Layer 2 of a small transformer language model trained on English Wikipedia (11 layers, counted from 0, width 128).
A neuron's activation on a vector x is squared ReLU(weights . x), where the dot is the dot product.
The model reads these tokens: "er" "land" " Cricket" " Club" "," " a"

The vector x that enters this layer's MLP at each token. A number n stands for (n - 500) times 0.0028.
0 "er": 474,472,529,477,488,486,478,507,587,561,544,720,625,550,502,506,474,491,553,333,477,493,468,495,515,445,448,394,359,514,456,614,499,468,489,471,418,439,526,366,472,431,424,512,471,469,529,451,507,467,489,445,367,357,515,437,457,311,513,444,508,493,568,483,963,616,529,527,536,520,533,663,586,504,521,515,432,454,489,463,542,611,359,458,394,537,577,595,457,440,494,502,556,449,529,477,502,510,394,479,501,540,491,580,406,568,471,400,549,543,536,429,488,616,498,632,410,504,348,466,635,508,548,631,480,291,495,691
1 "land": 435,440,569,447,450,536,494,538,484,508,549,688,600,636,426,539,450,526,587,350,507,505,514,498,545,486,435,415,443,523,515,579,412,438,481,478,391,461,463,394,496,481,417,508,483,455,545,490,477,459,472,504,380,395,549,469,464,296,488,540,506,546,581,472,977,547,534,537,560,511,491,650,549,520,530,573,504,392,520,558,529,556,363,499,405,671,516,551,528,523,523,461,633,419,508,416,486,466,454,533,539,453,452,556,420,546,440,407,475,522,522,469,458,620,464,644,417,469,400,437,588,520,587,600,465,315,496,669
2 " Cricket": 428,453,582,349,429,498,493,592,426,494,435,733,709,625,431,515,494,492,628,274,529,474,601,522,585,469,582,484,431,518,506,636,448,441,439,523,408,551,467,415,474,475,446,499,431,509,567,491,436,463,520,549,447,447,533,478,529,358,654,463,545,481,534,451,847,641,476,544,542,413,559,617,560,480,549,474,509,369,495,484,534,588,408,496,375,566,471,492,483,483,533,480,549,430,598,320,459,489,461,506,514,534,480,527,366,504,497,436,556,478,516,451,513,589,474,718,319,504,461,486,546,473,556,632,489,327,547,545
3 " Club": 375,367,596,377,485,503,492,550,506,493,468,690,653,591,412,496,498,526,534,280,494,461,548,508,469,441,524,485,390,498,488,660,492,493,431,577,411,536,519,408,396,453,430,494,492,447,486,509,452,487,427,451,402,433,472,490,509,399,651,497,466,516,557,403,897,631,501,558,534,483,495,598,490,482,501,515,454,398,448,522,504,591,460,486,372,639,458,443,474,464,484,506,566,371,617,451,540,463,466,488,510,544,455,569,366,543,427,398,542,485,488,470,547,595,473,646,403,564,335,455,444,559,537,668,505,337,510,579
4 ",": 488,532,547,382,511,497,490,475,594,369,514,678,612,546,433,531,486,513,529,271,545,447,471,580,544,427,511,448,423,525,497,494,464,349,448,514,426,515,519,490,481,495,470,439,516,509,505,548,470,502,499,492,349,319,574,488,455,309,505,437,562,507,576,462,969,470,466,523,414,524,552,663,510,493,539,506,496,451,423,516,530,550,393,470,396,593,622,507,513,399,507,460,562,418,633,442,476,521,466,505,469,479,521,593,388,512,447,448,519,456,516,378,525,601,532,582,398,486,388,484,517,598,553,622,454,256,462,674
5 " a": 469,447,519,361,515,555,451,476,581,321,514,538,626,483,362,468,507,522,579,310,506,514,483,528,475,442,537,468,385,500,550,539,411,420,472,472,454,448,533,542,466,486,447,563,609,467,464,532,476,427,499,456,438,325,650,501,541,448,483,447,516,464,586,473,982,578,506,499,358,473,520,636,527,498,515,480,417,459,507,508,520,601,372,406,366,553,602,522,481,517,512,350,541,387,533,500,488,529,404,596,476,495,488,511,434,461,446,424,502,425,451,395,479,628,472,572,437,509,392,443,589,498,572,615,478,302,584,770

Each question shows the input weights of one neuron of the MLP. A number n stands for (n - 500) times 0.0027.

n99: 539,638,488,418,398,433,639,450,454,553,372,470,558,637,584,421,503,474,481,573,511,742,491,393,440,413,500,586,354,568,594,518,528,538,217,511,580,372,328,522,570,417,367,441,597,382,567,452,491,471,421,372,423,615,598,433,419,393,480,736,662,528,393,423,488,372,529,530,581,443,576,446,424,362,406,402,364,518,471,530,426,575,607,596,530,519,514,622,407,655,598,583,385,458,429,447,512,511,286,443,449,406,427,440,448,689,398,310,568,424,529,426,642,442,447,672,389,458,557,422,481,443,419,514,509,704,482,384
On which token does it fire most? 2 " Cricket"

n377: 444,545,497,567,324,518,443,669,399,711,244,675,451,500,546,500,329,466,566,656,355,574,516,293,478,641,420,652,497,490,575,506,551,529,525,534,547,542,516,375,548,612,497,487,503,632,630,446,586,552,618,621,308,549,619,626,540,471,575,243,512,385,623,623,531,547,373,593,606,462,357,684,528,647,625,411,509,605,747,543,579,407,474,422,568,561,383,640,588,449,415,685,440,398,474,570,337,389,487,576,445,510,543,486,442,632,466,489,493,649,631,441,436,649,435,545,518,557,442,569,381,597,611,562,557,720,509,419
Its three highest activations, in order, are on tokens 2 " Cricket", 1 "land", 0 "er"

n475: 463,639,461,552,477,543,702,590,462,669,487,524,508,654,524,506,448,715,449,567,472,633,646,388,550,441,500,622,456,568,704,588,652,560,643,529,390,557,467,739,587,479,553,404,463,545,466,380,367,387,372,602,689,414,577,514,682,621,590,545,672,639,612,615,426,432,430,665,556,533,506,540,484,639,393,589,550,601,688,261,374,325,341,549,527,652,455,557,463,401,480,582,463,723,480,508,494,336,466,585,321,387,427,503,524,595,422,477,599,346,649,543,434,710,574,494,631,352,465,488,605,500,653,651,526,516,497,526
On which token does it fire most? 1 "land"

n150: 630,425,663,440,349,503,708,487,445,612,588,567,350,481,576,513,347,559,301,466,407,527,464,442,537,400,724,353,430,296,454,507,560,488,490,349,615,581,526,422,519,629,466,385,589,536,588,456,539,532,438,432,648,425,475,443,620,616,588,283,461,485,503,571,585,440,448,456,437,346,453,519,519,535,414,587,378,448,518,761,637,594,279,287,361,651,589,398,595,418,428,475,525,591,377,556,503,620,400,583,544,444,672,391,433,507,526,482,590,608,433,389,760,409,562,264,605,373,644,656,426,404,516,257,570,558,628,479
On which token does it fire most, and how strongly? 5 " a", at about 0.015

n216: 547,670,536,274,506,594,594,459,382,508,394,486,596,586,603,409,559,520,470,412,600,540,350,627,548,478,503,537,628,679,573,571,407,508,552,582,538,618,488,642,497,582,488,194,562,450,442,656,474,457,593,448,591,484,447,284,500,511,416,623,627,426,401,579,416,409,434,539,431,470,486,387,546,640,577,480,346,491,247,354,361,563,553,345,497,605,448,436,458,607,610,489,506,458,653,492,477,559,398,518,328,547,483,470,625,457,547,589,485,392,373,497,500,538,483,416,734,598,383,606,389,486,514,456,459,604,711,589
On which token does it fire most? 5 " a"

n185: 503,620,467,455,616,296,516,500,403,395,354,461,536,483,447,506,388,447,492,438,551,577,403,503,635,574,401,552,520,658,581,440,569,489,633,438,461,602,422,503,566,604,343,326,370,404,559,623,432,506,473,465,576,582,543,539,574,383,287,536,479,542,546,427,482,364,521,610,527,552,491,370,565,523,558,524,489,685,545,608,166,479,614,269,401,445,489,525,549,552,453,354,577,549,466,497,422,641,519,360,278,481,535,431,403,484,479,457,475,375,365,396,269,451,583,431,573,476,328,377,405,648,376,551,675,461,671,535
Its two highest activations, in order, are on tokens 4 ",", 5 " a"

n247: 548,413,529,537,512,403,521,423,550,713,315,497,405,467,450,497,480,590,469,459,554,588,626,438,422,511,628,384,519,512,352,580,500,626,531,505,412,456,523,500,628,324,544,521,552,631,541,476,556,373,424,334,548,453,538,648,646,596,407,458,430,713,549,399,613,580,427,509,661,427,375,470,570,617,276,464,436,521,635,568,384,596,384,503,554,592,471,429,760,467,494,386,424,497,577,361,526,377,551,353,558,506,595,476,460,536,470,477,404,353,518,561,456,616,520,626,644,500,420,568,415,340,500,425,397,511,571,421
Its three highest activations, in order, are on tokens 3 " Club", 1 "land", 2 " Cricket"

n443: 431,402,300,378,406,552,646,500,576,643,261,527,541,741,571,386,511,205,483,511,556,376,400,478,357,703,690,500,785,554,460,478,620,449,648,434,316,519,574,507,602,462,192,364,401,577,473,644,590,436,533,518,431,597,591,564,598,427,712,565,583,462,530,442,336,341,471,361,701,372,339,740,257,598,614,414,437,296,369,463,408,407,433,397,725,639,551,355,585,423,454,545,549,321,615,494,467,440,496,519,489,601,699,419,633,628,559,510,438,719,552,336,574,611,427,380,666,593,436,612,384,439,410,572,604,660,493,602
On which token does it fire most? 3 " Club"

n266: 514,614,543,559,419,506,510,500,359,500,292,608,594,485,438,500,654,609,430,491,405,361,586,620,475,462,682,482,488,590,454,377,611,596,458,395,469,563,353,410,515,583,397,468,382,430,386,555,377,459,660,359,443,472,346,424,443,508,356,557,554,612,319,494,573,402,449,715,378,537,448,485,346,488,396,476,577,605,549,585,426,537,409,606,635,666,452,497,570,696,608,437,334,526,513,560,381,398,465,457,450,639,641,241,497,539,476,670,635,345,468,470,600,492,376,564,692,559,393,607,586,574,473,680,478,545,628,503
Its three highest activations, in order, are on tokens 3 " Club", 2 " Cricket", 4 ","

n225: 378,601,245,489,427,519,581,510,600,649,352,671,272,665,667,354,479,645,509,666,426,481,582,708,622,477,563,487,517,378,585,507,598,736,460,577,340,542,373,587,614,586,378,486,408,650,352,503,654,355,517,440,462,460,490,611,369,686,444,418,571,356,429,519,554,455,564,622,777,434,656,526,591,448,477,450,589,532,585,506,532,597,358,692,635,560,519,514,477,507,521,694,676,546,372,512,150,389,392,628,423,413,389,431,604,550,421,457,575,453,482,582,602,594,429,608,359,483,384,646,517,526,520,516,359,598,408,643
On which token does it fire most? 1 "land"

n37: 455,442,447,449,449,450,563,458,413,492,520,497,593,431,518,564,520,500,500,448,589,340,651,514,440,619,543,497,360,632,639,561,487,575,456,327,584,497,657,363,657,654,389,388,473,455,491,481,535,392,453,538,542,520,579,527,511,422,439,500,623,419,715,430,508,264,492,429,409,369,672,420,516,407,405,587,651,541,485,467,492,395,369,479,584,564,399,376,444,529,395,583,465,500,549,543,575,321,512,297,514,544,445,577,441,550,446,575,388,500,764,579,591,445,423,340,461,508,405,392,408,524,500,523,469,563,408,512
Its three highest activations, in order, are on tokens 4 ",", 3 " Club", 1 "land"